Layer 9 of a small transformer language model trained on English Wikipedia (13 layers, counted from 0, width 128).
A neuron's activation on a vector x is SiLU(gate . x) times (in . x), where the dot is the dot product.
The model reads these tokens: "and" "ing" "s" " " "===" "\n"

The vector x that enters this layer's MLP at each token. A number n stands for (n - 128) times 0.036.
0 "and": 123, 137, 202, 132, 80, 169, 192, 140, 128, 130, 100, 112, 135, 125, 117, 130, 101, 73, 149, 148, 136, 146, 102, 114, 135, 102, 120, 139, 146, 132, 137, 106, 122, 111, 134, 129, 157, 183, 128, 106, 123, 94, 150, 126, 128, 150, 118, 180, 78, 125, 133, 122, 157, 133, 138, 100, 125, 120, 216, 164, 107, 178, 116, 128, 114, 121, 143, 155, 57, 115, 163, 149, 129, 137, 108, 145, 100, 128, 164, 171, 154, 189, 170, 149, 92, 148, 96, 153, 164, 154, 110, 107, 156, 125, 144, 88, 125, 168, 103, 54, 149, 108, 135, 115, 141, 81, 144, 46, 130, 122, 69, 122, 87, 171, 80, 134, 126, 111, 156, 101, 130, 90, 122, 145, 108, 104, 116, 83
1 "ing": 96, 150, 192, 133, 116, 188, 180, 151, 148, 126, 106, 115, 112, 123, 146, 138, 111, 87, 123, 134, 129, 142, 101, 131, 128, 145, 128, 150, 117, 123, 142, 87, 138, 120, 110, 153, 134, 177, 131, 108, 135, 110, 138, 109, 158, 138, 112, 165, 73, 124, 152, 121, 156, 148, 144, 137, 115, 103, 248, 188, 118, 179, 106, 129, 118, 154, 159, 132, 95, 115, 145, 140, 127, 154, 137, 114, 98, 115, 161, 185, 157, 150, 158, 134, 105, 148, 119, 142, 160, 183, 119, 94, 157, 104, 152, 81, 119, 117, 115, 92, 171, 116, 141, 145, 130, 77, 141, 44, 116, 118, 85, 133, 75, 156, 91, 142, 117, 170, 142, 123, 132, 83, 152, 144, 75, 115, 110, 80
2 "s": 107, 171, 187, 133, 94, 203, 143, 185, 142, 134, 103, 125, 101, 132, 132, 155, 98, 70, 120, 150, 135, 138, 116, 123, 111, 115, 127, 141, 106, 136, 154, 64, 123, 107, 136, 154, 147, 161, 140, 118, 141, 125, 136, 115, 166, 116, 97, 137, 84, 136, 128, 117, 167, 155, 175, 109, 133, 95, 249, 191, 128, 171, 85, 154, 129, 135, 128, 142, 95, 127, 140, 133, 133, 148, 149, 124, 107, 83, 137, 189, 145, 158, 157, 148, 121, 145, 109, 135, 158, 193, 135, 112, 181, 125, 158, 95, 113, 107, 103, 96, 153, 131, 156, 148, 129, 102, 135, 68, 109, 139, 72, 157, 107, 148, 111, 138, 123, 156, 118, 133, 120, 76, 120, 155, 96, 131, 104, 89
3 " ": 93, 161, 200, 94, 118, 189, 181, 126, 141, 115, 122, 140, 104, 115, 156, 155, 94, 96, 115, 162, 126, 151, 105, 139, 88, 111, 150, 144, 85, 124, 157, 79, 123, 107, 139, 148, 146, 165, 145, 130, 164, 117, 131, 112, 164, 105, 106, 141, 88, 156, 138, 108, 179, 137, 170, 87, 106, 91, 217, 164, 145, 146, 92, 178, 130, 109, 171, 133, 124, 127, 187, 131, 120, 163, 117, 142, 101, 102, 124, 190, 151, 174, 135, 113, 141, 153, 122, 155, 147, 208, 101, 90, 172, 128, 159, 118, 84, 129, 97, 78, 159, 148, 161, 138, 134, 105, 143, 95, 105, 159, 80, 140, 110, 152, 113, 120, 109, 143, 122, 143, 130, 98, 118, 158, 100, 104, 95, 96
4 "===": 86, 146, 156, 132, 96, 132, 134, 121, 149, 123, 117, 111, 116, 116, 123, 125, 126, 92, 131, 143, 150, 131, 56, 119, 80, 88, 161, 146, 85, 102, 127, 106, 134, 106, 129, 150, 160, 170, 171, 117, 144, 123, 157, 131, 170, 130, 94, 146, 98, 143, 109, 106, 123, 133, 133, 154, 96, 138, 238, 183, 154, 147, 118, 126, 130, 99, 168, 125, 160, 132, 132, 129, 127, 184, 125, 150, 102, 158, 105, 175, 140, 170, 115, 165, 100, 129, 97, 133, 156, 197, 128, 75, 152, 127, 159, 103, 116, 139, 109, 78, 176, 221, 148, 133, 191, 132, 123, 89, 138, 153, 110, 131, 93, 126, 88, 104, 154, 121, 117, 119, 151, 141, 121, 121, 137, 77, 84, 112
5 "\n": 86, 146, 186, 123, 87, 153, 119, 141, 138, 123, 126, 124, 88, 141, 131, 166, 92, 105, 91, 146, 162, 136, 58, 128, 121, 110, 153, 168, 105, 134, 139, 104, 127, 87, 127, 112, 159, 148, 170, 104, 178, 142, 147, 99, 138, 95, 113, 112, 112, 135, 125, 95, 191, 160, 168, 95, 107, 101, 232, 204, 148, 141, 115, 169, 112, 140, 137, 127, 119, 127, 145, 119, 128, 162, 120, 136, 122, 99, 88, 186, 152, 142, 133, 150, 111, 130, 128, 139, 152, 219, 128, 136, 161, 137, 156, 111, 109, 141, 136, 110, 148, 144, 146, 147, 120, 109, 138, 93, 97, 147, 61, 132, 146, 151, 143, 70, 123, 137, 146, 150, 107, 80, 128, 114, 127, 113, 108, 97

Each question shows the input weights of one neuron of the MLP. A number n stands for (n - 128) times 0.0096.

n184 gate: 187, 152, 88, 168, 150, 145, 138, 172, 123, 161, 91, 106, 90, 100, 123, 98, 118, 139, 131, 110, 105, 121, 106, 154, 95, 100, 162, 136, 121, 117, 127, 160, 105, 123, 135, 109, 124, 118, 142, 130, 116, 130, 131, 119, 147, 132, 133, 93, 97, 102, 129, 162, 107, 165, 124, 164, 164, 146, 139, 107, 141, 111, 113, 146, 134, 79, 118, 117, 125, 158, 143, 105, 94, 98, 118, 130, 153, 126, 104, 139, 142, 74, 180, 116, 87, 99, 95, 144, 126, 144, 103, 120, 133, 116, 130, 151, 107, 123, 127, 120, 107, 137, 143, 151, 103, 155, 108, 122, 115, 142, 159, 138, 151, 132, 102, 124, 102, 146, 128, 146, 222, 66, 121, 130, 151, 91, 110, 139
n184 in: 159, 156, 133, 98, 72, 132, 144, 136, 169, 159, 110, 118, 124, 182, 116, 108, 120, 110, 87, 93, 144, 145, 100, 93, 116, 154, 166, 90, 71, 156, 120, 120, 152, 89, 128, 126, 140, 128, 136, 176, 86, 120, 131, 126, 124, 109, 80, 181, 172, 174, 94, 88, 128, 129, 150, 84, 83, 123, 143, 122, 131, 111, 137, 154, 109, 101, 141, 142, 137, 128, 119, 153, 156, 94, 124, 133, 125, 164, 147, 95, 101, 140, 104, 153, 167, 126, 174, 111, 135, 92, 126, 100, 138, 107, 109, 120, 141, 126, 129, 100, 118, 86, 70, 150, 180, 113, 126, 141, 130, 165, 146, 168, 149, 88, 101, 56, 160, 107, 130, 123, 140, 141, 139, 166, 108, 134, 147, 156
On which token does it fire most, and how strongly? 4 "===", at about 3.6

n200 gate: 107, 93, 111, 160, 135, 90, 109, 123, 140, 118, 134, 131, 136, 88, 127, 127, 145, 149, 101, 86, 138, 169, 140, 108, 118, 107, 115, 124, 84, 137, 165, 116, 114, 135, 108, 125, 109, 135, 132, 135, 171, 138, 144, 166, 108, 125, 179, 144, 116, 121, 64, 107, 110, 107, 134, 89, 149, 157, 148, 127, 108, 153, 125, 96, 158, 143, 122, 112, 168, 141, 107, 133, 132, 126, 109, 140, 124, 141, 144, 149, 129, 88, 175, 130, 132, 84, 107, 104, 120, 141, 115, 125, 120, 173, 132, 129, 117, 129, 146, 166, 123, 155, 78, 101, 129, 96, 166, 166, 172, 96, 100, 120, 145, 118, 123, 126, 95, 134, 155, 144, 151, 103, 123, 159, 129, 157, 168, 77
n200 in: 113, 151, 117, 132, 173, 154, 113, 111, 103, 110, 129, 121, 124, 58, 128, 158, 157, 176, 98, 115, 130, 111, 160, 133, 143, 81, 109, 148, 119, 105, 105, 160, 123, 123, 96, 97, 151, 115, 97, 135, 133, 127, 167, 140, 112, 179, 126, 123, 145, 166, 145, 160, 156, 90, 149, 122, 154, 161, 89, 185, 155, 146, 129, 119, 107, 81, 138, 136, 145, 143, 137, 138, 158, 110, 127, 127, 161, 158, 166, 143, 154, 138, 142, 94, 127, 138, 143, 140, 156, 141, 127, 135, 108, 162, 138, 128, 127, 95, 89, 153, 120, 139, 147, 115, 77, 124, 206, 103, 133, 113, 111, 126, 146, 137, 118, 129, 188, 123, 124, 106, 134, 111, 145, 159, 134, 142, 99, 88
On which three tokens does it fire most, strongest first? 4 "===", 5 "\n", 2 "s"

n18 gate: 113, 111, 99, 111, 147, 129, 157, 156, 97, 123, 163, 112, 111, 110, 140, 116, 103, 113, 125, 102, 93, 159, 138, 113, 160, 143, 115, 144, 113, 142, 130, 138, 142, 134, 128, 122, 160, 104, 126, 126, 133, 125, 141, 131, 124, 152, 141, 152, 170, 115, 125, 108, 105, 171, 114, 146, 153, 134, 135, 114, 120, 104, 118, 155, 114, 149, 96, 108, 141, 115, 149, 132, 139, 98, 104, 123, 123, 159, 133, 114, 142, 169, 143, 102, 137, 121, 154, 145, 156, 155, 162, 130, 128, 132, 135, 125, 138, 138, 131, 114, 105, 107, 128, 113, 109, 121, 112, 134, 97, 135, 126, 145, 127, 132, 127, 115, 115, 122, 103, 141, 104, 150, 130, 113, 125, 147, 127, 112
n18 in: 127, 141, 152, 171, 106, 129, 107, 140, 146, 107, 108, 105, 102, 140, 136, 136, 124, 146, 154, 123, 121, 109, 136, 103, 128, 114, 118, 146, 107, 141, 131, 127, 123, 96, 174, 114, 151, 141, 87, 137, 88, 147, 104, 163, 127, 149, 120, 117, 97, 110, 118, 117, 170, 129, 169, 133, 103, 127, 120, 109, 142, 155, 114, 137, 95, 121, 105, 146, 157, 159, 135, 142, 142, 152, 135, 159, 112, 104, 148, 157, 87, 147, 106, 97, 157, 107, 169, 112, 102, 114, 101, 99, 95, 142, 132, 171, 142, 129, 141, 118, 134, 126, 165, 88, 115, 101, 143, 131, 163, 101, 139, 106, 147, 116, 125, 106, 108, 96, 133, 113, 174, 117, 158, 103, 146, 118, 126, 146
Which token does this neuron like most? 1 "ing"

n169 gate: 117, 79, 127, 126, 138, 124, 157, 139, 78, 193, 126, 125, 116, 110, 96, 148, 176, 126, 126, 176, 103, 144, 121, 126, 135, 181, 129, 112, 121, 162, 142, 130, 77, 99, 149, 138, 117, 94, 149, 114, 113, 150, 122, 144, 96, 145, 114, 129, 145, 143, 123, 89, 92, 137, 116, 113, 106, 98, 159, 134, 83, 144, 107, 131, 153, 173, 113, 133, 132, 134, 152, 154, 108, 143, 150, 150, 124, 85, 120, 151, 139, 133, 102, 140, 153, 134, 108, 143, 179, 107, 117, 115, 116, 123, 151, 143, 165, 80, 193, 125, 126, 144, 140, 113, 106, 140, 94, 194, 122, 87, 140, 135, 118, 132, 108, 118, 156, 112, 113, 116, 101, 166, 114, 170, 113, 130, 119, 118
n169 in: 109, 146, 179, 187, 133, 112, 145, 100, 158, 170, 137, 140, 156, 136, 174, 96, 107, 70, 133, 117, 96, 147, 183, 136, 185, 105, 127, 114, 126, 136, 115, 164, 114, 107, 138, 107, 185, 123, 111, 147, 146, 134, 117, 112, 130, 161, 106, 103, 167, 101, 139, 145, 159, 91, 85, 141, 116, 117, 136, 119, 90, 136, 113, 113, 118, 134, 107, 98, 146, 119, 103, 80, 169, 121, 113, 112, 132, 101, 121, 110, 103, 114, 117, 84, 123, 155, 154, 99, 119, 187, 143, 131, 138, 140, 176, 128, 164, 164, 123, 105, 137, 89, 129, 152, 94, 109, 155, 80, 111, 103, 140, 138, 151, 130, 110, 134, 187, 135, 159, 118, 121, 143, 131, 135, 100, 139, 150, 127
Which token does this neuron like most? 4 "==="

n41 gate: 101, 137, 128, 125, 119, 102, 155, 118, 86, 131, 143, 110, 121, 169, 157, 183, 169, 143, 107, 138, 157, 125, 139, 159, 147, 148, 141, 75, 113, 118, 173, 137, 115, 122, 128, 142, 122, 135, 94, 142, 149, 127, 110, 121, 104, 145, 139, 137, 149, 142, 131, 86, 121, 92, 102, 124, 129, 129, 125, 61, 149, 111, 134, 138, 122, 126, 129, 135, 168, 102, 160, 142, 199, 113, 105, 140, 144, 130, 119, 135, 122, 141, 117, 132, 188, 99, 117, 105, 150, 147, 154, 162, 150, 116, 127, 118, 129, 125, 108, 133, 127, 79, 132, 176, 143, 143, 98, 118, 142, 139, 171, 114, 134, 84, 84, 141, 141, 139, 117, 138, 96, 109, 101, 125, 94, 165, 127, 147
n41 in: 105, 139, 133, 164, 158, 155, 128, 98, 96, 64, 153, 140, 150, 148, 146, 124, 126, 147, 134, 129, 103, 97, 107, 194, 157, 114, 103, 100, 124, 165, 139, 134, 83, 118, 122, 123, 186, 152, 112, 122, 82, 137, 93, 85, 94, 126, 76, 86, 142, 160, 118, 88, 91, 107, 107, 143, 135, 112, 127, 101, 151, 117, 99, 159, 119, 137, 145, 140, 138, 154, 143, 137, 184, 89, 146, 119, 122, 148, 126, 157, 80, 114, 83, 123, 140, 154, 109, 108, 126, 127, 167, 134, 122, 126, 119, 143, 103, 168, 130, 123, 124, 154, 145, 121, 140, 150, 174, 120, 123, 144, 175, 148, 135, 109, 115, 171, 136, 109, 131, 156, 148, 90, 128, 166, 113, 139, 114, 122
On which three tokens does it fire most, strongest first? 5 "\n", 1 "ing", 2 "s"

n241 gate: 136, 109, 130, 138, 117, 120, 146, 162, 134, 129, 101, 139, 157, 141, 163, 145, 168, 96, 143, 123, 131, 153, 156, 134, 131, 123, 129, 176, 157, 118, 147, 119, 115, 122, 171, 99, 48, 171, 96, 152, 107, 129, 122, 88, 150, 126, 153, 128, 141, 146, 123, 162, 120, 153, 146, 131, 121, 102, 120, 146, 142, 170, 110, 96, 136, 162, 131, 108, 150, 97, 96, 114, 106, 117, 115, 134, 148, 108, 116, 142, 94, 139, 153, 136, 129, 158, 90, 165, 130, 119, 90, 121, 130, 140, 97, 155, 129, 139, 143, 158, 113, 110, 114, 124, 158, 108, 113, 143, 122, 122, 96, 119, 138, 171, 170, 137, 135, 131, 112, 131, 161, 115, 128, 146, 103, 83, 108, 145
n241 in: 155, 135, 128, 159, 142, 79, 138, 161, 118, 136, 116, 144, 136, 90, 118, 132, 127, 81, 82, 157, 167, 157, 183, 119, 156, 154, 95, 177, 143, 144, 163, 100, 158, 110, 137, 93, 85, 200, 86, 137, 128, 140, 110, 121, 125, 136, 105, 164, 126, 155, 134, 157, 106, 200, 146, 125, 146, 128, 121, 140, 144, 152, 154, 90, 120, 138, 127, 93, 150, 94, 115, 112, 116, 85, 154, 154, 126, 63, 168, 140, 68, 132, 140, 173, 142, 140, 67, 156, 138, 116, 104, 93, 123, 157, 159, 164, 102, 159, 103, 145, 131, 130, 134, 93, 115, 144, 128, 144, 73, 145, 136, 149, 157, 169, 186, 180, 141, 129, 142, 116, 129, 125, 153, 151, 95, 94, 145, 150
Which token does this neuron like most? 2 "s"

n162 gate: 108, 126, 158, 114, 134, 117, 132, 105, 123, 131, 129, 107, 104, 149, 113, 118, 108, 117, 139, 122, 94, 146, 127, 131, 134, 153, 129, 107, 124, 122, 127, 145, 139, 188, 108, 128, 125, 147, 118, 124, 133, 123, 147, 113, 111, 103, 130, 125, 97, 125, 146, 137, 128, 136, 126, 145, 146, 109, 127, 112, 137, 156, 157, 118, 136, 148, 134, 127, 139, 128, 137, 140, 115, 133, 128, 123, 121, 141, 143, 136, 104, 104, 142, 128, 147, 109, 103, 133, 119, 136, 98, 120, 117, 131, 128, 118, 147, 150, 126, 118, 145, 123, 144, 132, 127, 120, 158, 115, 165, 146, 131, 123, 111, 127, 115, 105, 150, 147, 113, 121, 158, 141, 157, 111, 140, 110, 111, 135
n162 in: 147, 131, 147, 126, 116, 72, 145, 143, 129, 122, 145, 135, 149, 111, 133, 110, 125, 102, 135, 111, 135, 106, 130, 108, 131, 144, 127, 142, 115, 141, 127, 155, 158, 92, 167, 139, 133, 122, 135, 127, 157, 112, 132, 133, 126, 163, 139, 149, 136, 115, 121, 132, 170, 136, 103, 120, 91, 155, 132, 150, 96, 120, 140, 94, 126, 126, 142, 148, 122, 121, 133, 121, 107, 118, 131, 130, 168, 157, 132, 134, 125, 125, 144, 104, 133, 120, 130, 137, 124, 118, 130, 112, 160, 127, 176, 132, 89, 142, 124, 108, 152, 124, 121, 117, 133, 120, 123, 106, 125, 133, 117, 98, 107, 130, 119, 130, 154, 131, 123, 121, 111, 139, 127, 135, 116, 124, 124, 125
On which three tokens does it fire most, strongest first? 0 "and", 1 "ing", 4 "==="

n78 gate: 108, 112, 123, 140, 114, 115, 108, 139, 141, 110, 165, 149, 143, 84, 123, 137, 138, 144, 139, 134, 121, 136, 155, 135, 157, 154, 143, 119, 101, 145, 140, 124, 109, 91, 116, 127, 146, 149, 158, 111, 105, 160, 126, 98, 107, 106, 116, 134, 133, 117, 159, 173, 101, 104, 173, 98, 108, 126, 150, 142, 152, 129, 114, 142, 125, 92, 108, 130, 133, 102, 103, 116, 96, 123, 119, 99, 178, 115, 96, 136, 165, 153, 94, 158, 136, 143, 137, 139, 106, 107, 130, 81, 144, 138, 113, 121, 138, 158, 135, 151, 150, 111, 116, 128, 96, 115, 144, 121, 172, 149, 161, 144, 133, 106, 168, 166, 160, 155, 85, 115, 146, 150, 81, 139, 136, 129, 131, 146
n78 in: 142, 142, 112, 80, 172, 149, 134, 96, 107, 117, 148, 112, 98, 145, 124, 127, 121, 115, 146, 130, 84, 161, 133, 132, 138, 112, 127, 133, 116, 116, 75, 115, 113, 157, 106, 129, 158, 107, 125, 127, 144, 97, 105, 108, 127, 107, 111, 81, 106, 134, 118, 133, 187, 157, 152, 110, 127, 135, 135, 157, 97, 140, 123, 97, 132, 105, 156, 140, 142, 99, 92, 108, 159, 115, 129, 153, 127, 107, 159, 112, 118, 113, 145, 119, 87, 122, 89, 96, 138, 159, 118, 149, 78, 90, 134, 111, 103, 140, 115, 125, 105, 107, 117, 158, 132, 119, 155, 182, 105, 126, 158, 136, 100, 119, 156, 135, 124, 77, 109, 159, 133, 123, 138, 149, 136, 139, 119, 127
On which three tokens does it fire most, strongest first? 4 "===", 0 "and", 1 "ing"

n88 gate: 105, 139, 141, 150, 132, 145, 129, 139, 149, 159, 124, 109, 95, 99, 145, 150, 91, 100, 95, 126, 149, 125, 130, 135, 150, 162, 115, 157, 92, 166, 123, 121, 133, 142, 143, 130, 151, 130, 106, 53, 126, 115, 132, 131, 155, 95, 134, 156, 129, 131, 141, 137, 145, 83, 150, 117, 104, 139, 152, 142, 98, 148, 131, 98, 104, 102, 125, 121, 100, 157, 137, 109, 120, 93, 142, 121, 114, 119, 110, 150, 105, 110, 131, 113, 129, 115, 135, 104, 110, 151, 147, 111, 82, 128, 146, 126, 142, 113, 112, 127, 113, 153, 88, 134, 126, 118, 137, 120, 118, 118, 134, 124, 147, 120, 115, 134, 97, 118, 96, 124, 129, 136, 152, 145, 130, 147, 137, 121
n88 in: 127, 118, 129, 129, 160, 109, 141, 116, 137, 110, 88, 116, 97, 113, 116, 117, 137, 136, 152, 184, 141, 116, 96, 146, 111, 116, 95, 157, 124, 104, 124, 140, 165, 121, 103, 114, 135, 133, 151, 129, 154, 102, 117, 134, 123, 111, 149, 120, 131, 113, 132, 90, 69, 162, 152, 123, 94, 129, 103, 107, 140, 78, 162, 152, 160, 113, 117, 155, 148, 121, 143, 143, 136, 127, 106, 121, 127, 136, 95, 109, 164, 153, 126, 105, 136, 157, 135, 122, 155, 144, 138, 136, 153, 143, 117, 112, 151, 103, 153, 104, 166, 121, 129, 126, 141, 154, 83, 116, 122, 113, 146, 124, 127, 164, 107, 155, 133, 94, 114, 143, 146, 164, 91, 141, 125, 167, 110, 172
Its two highest activations, in order, are on tokens 4 "===", 3 " "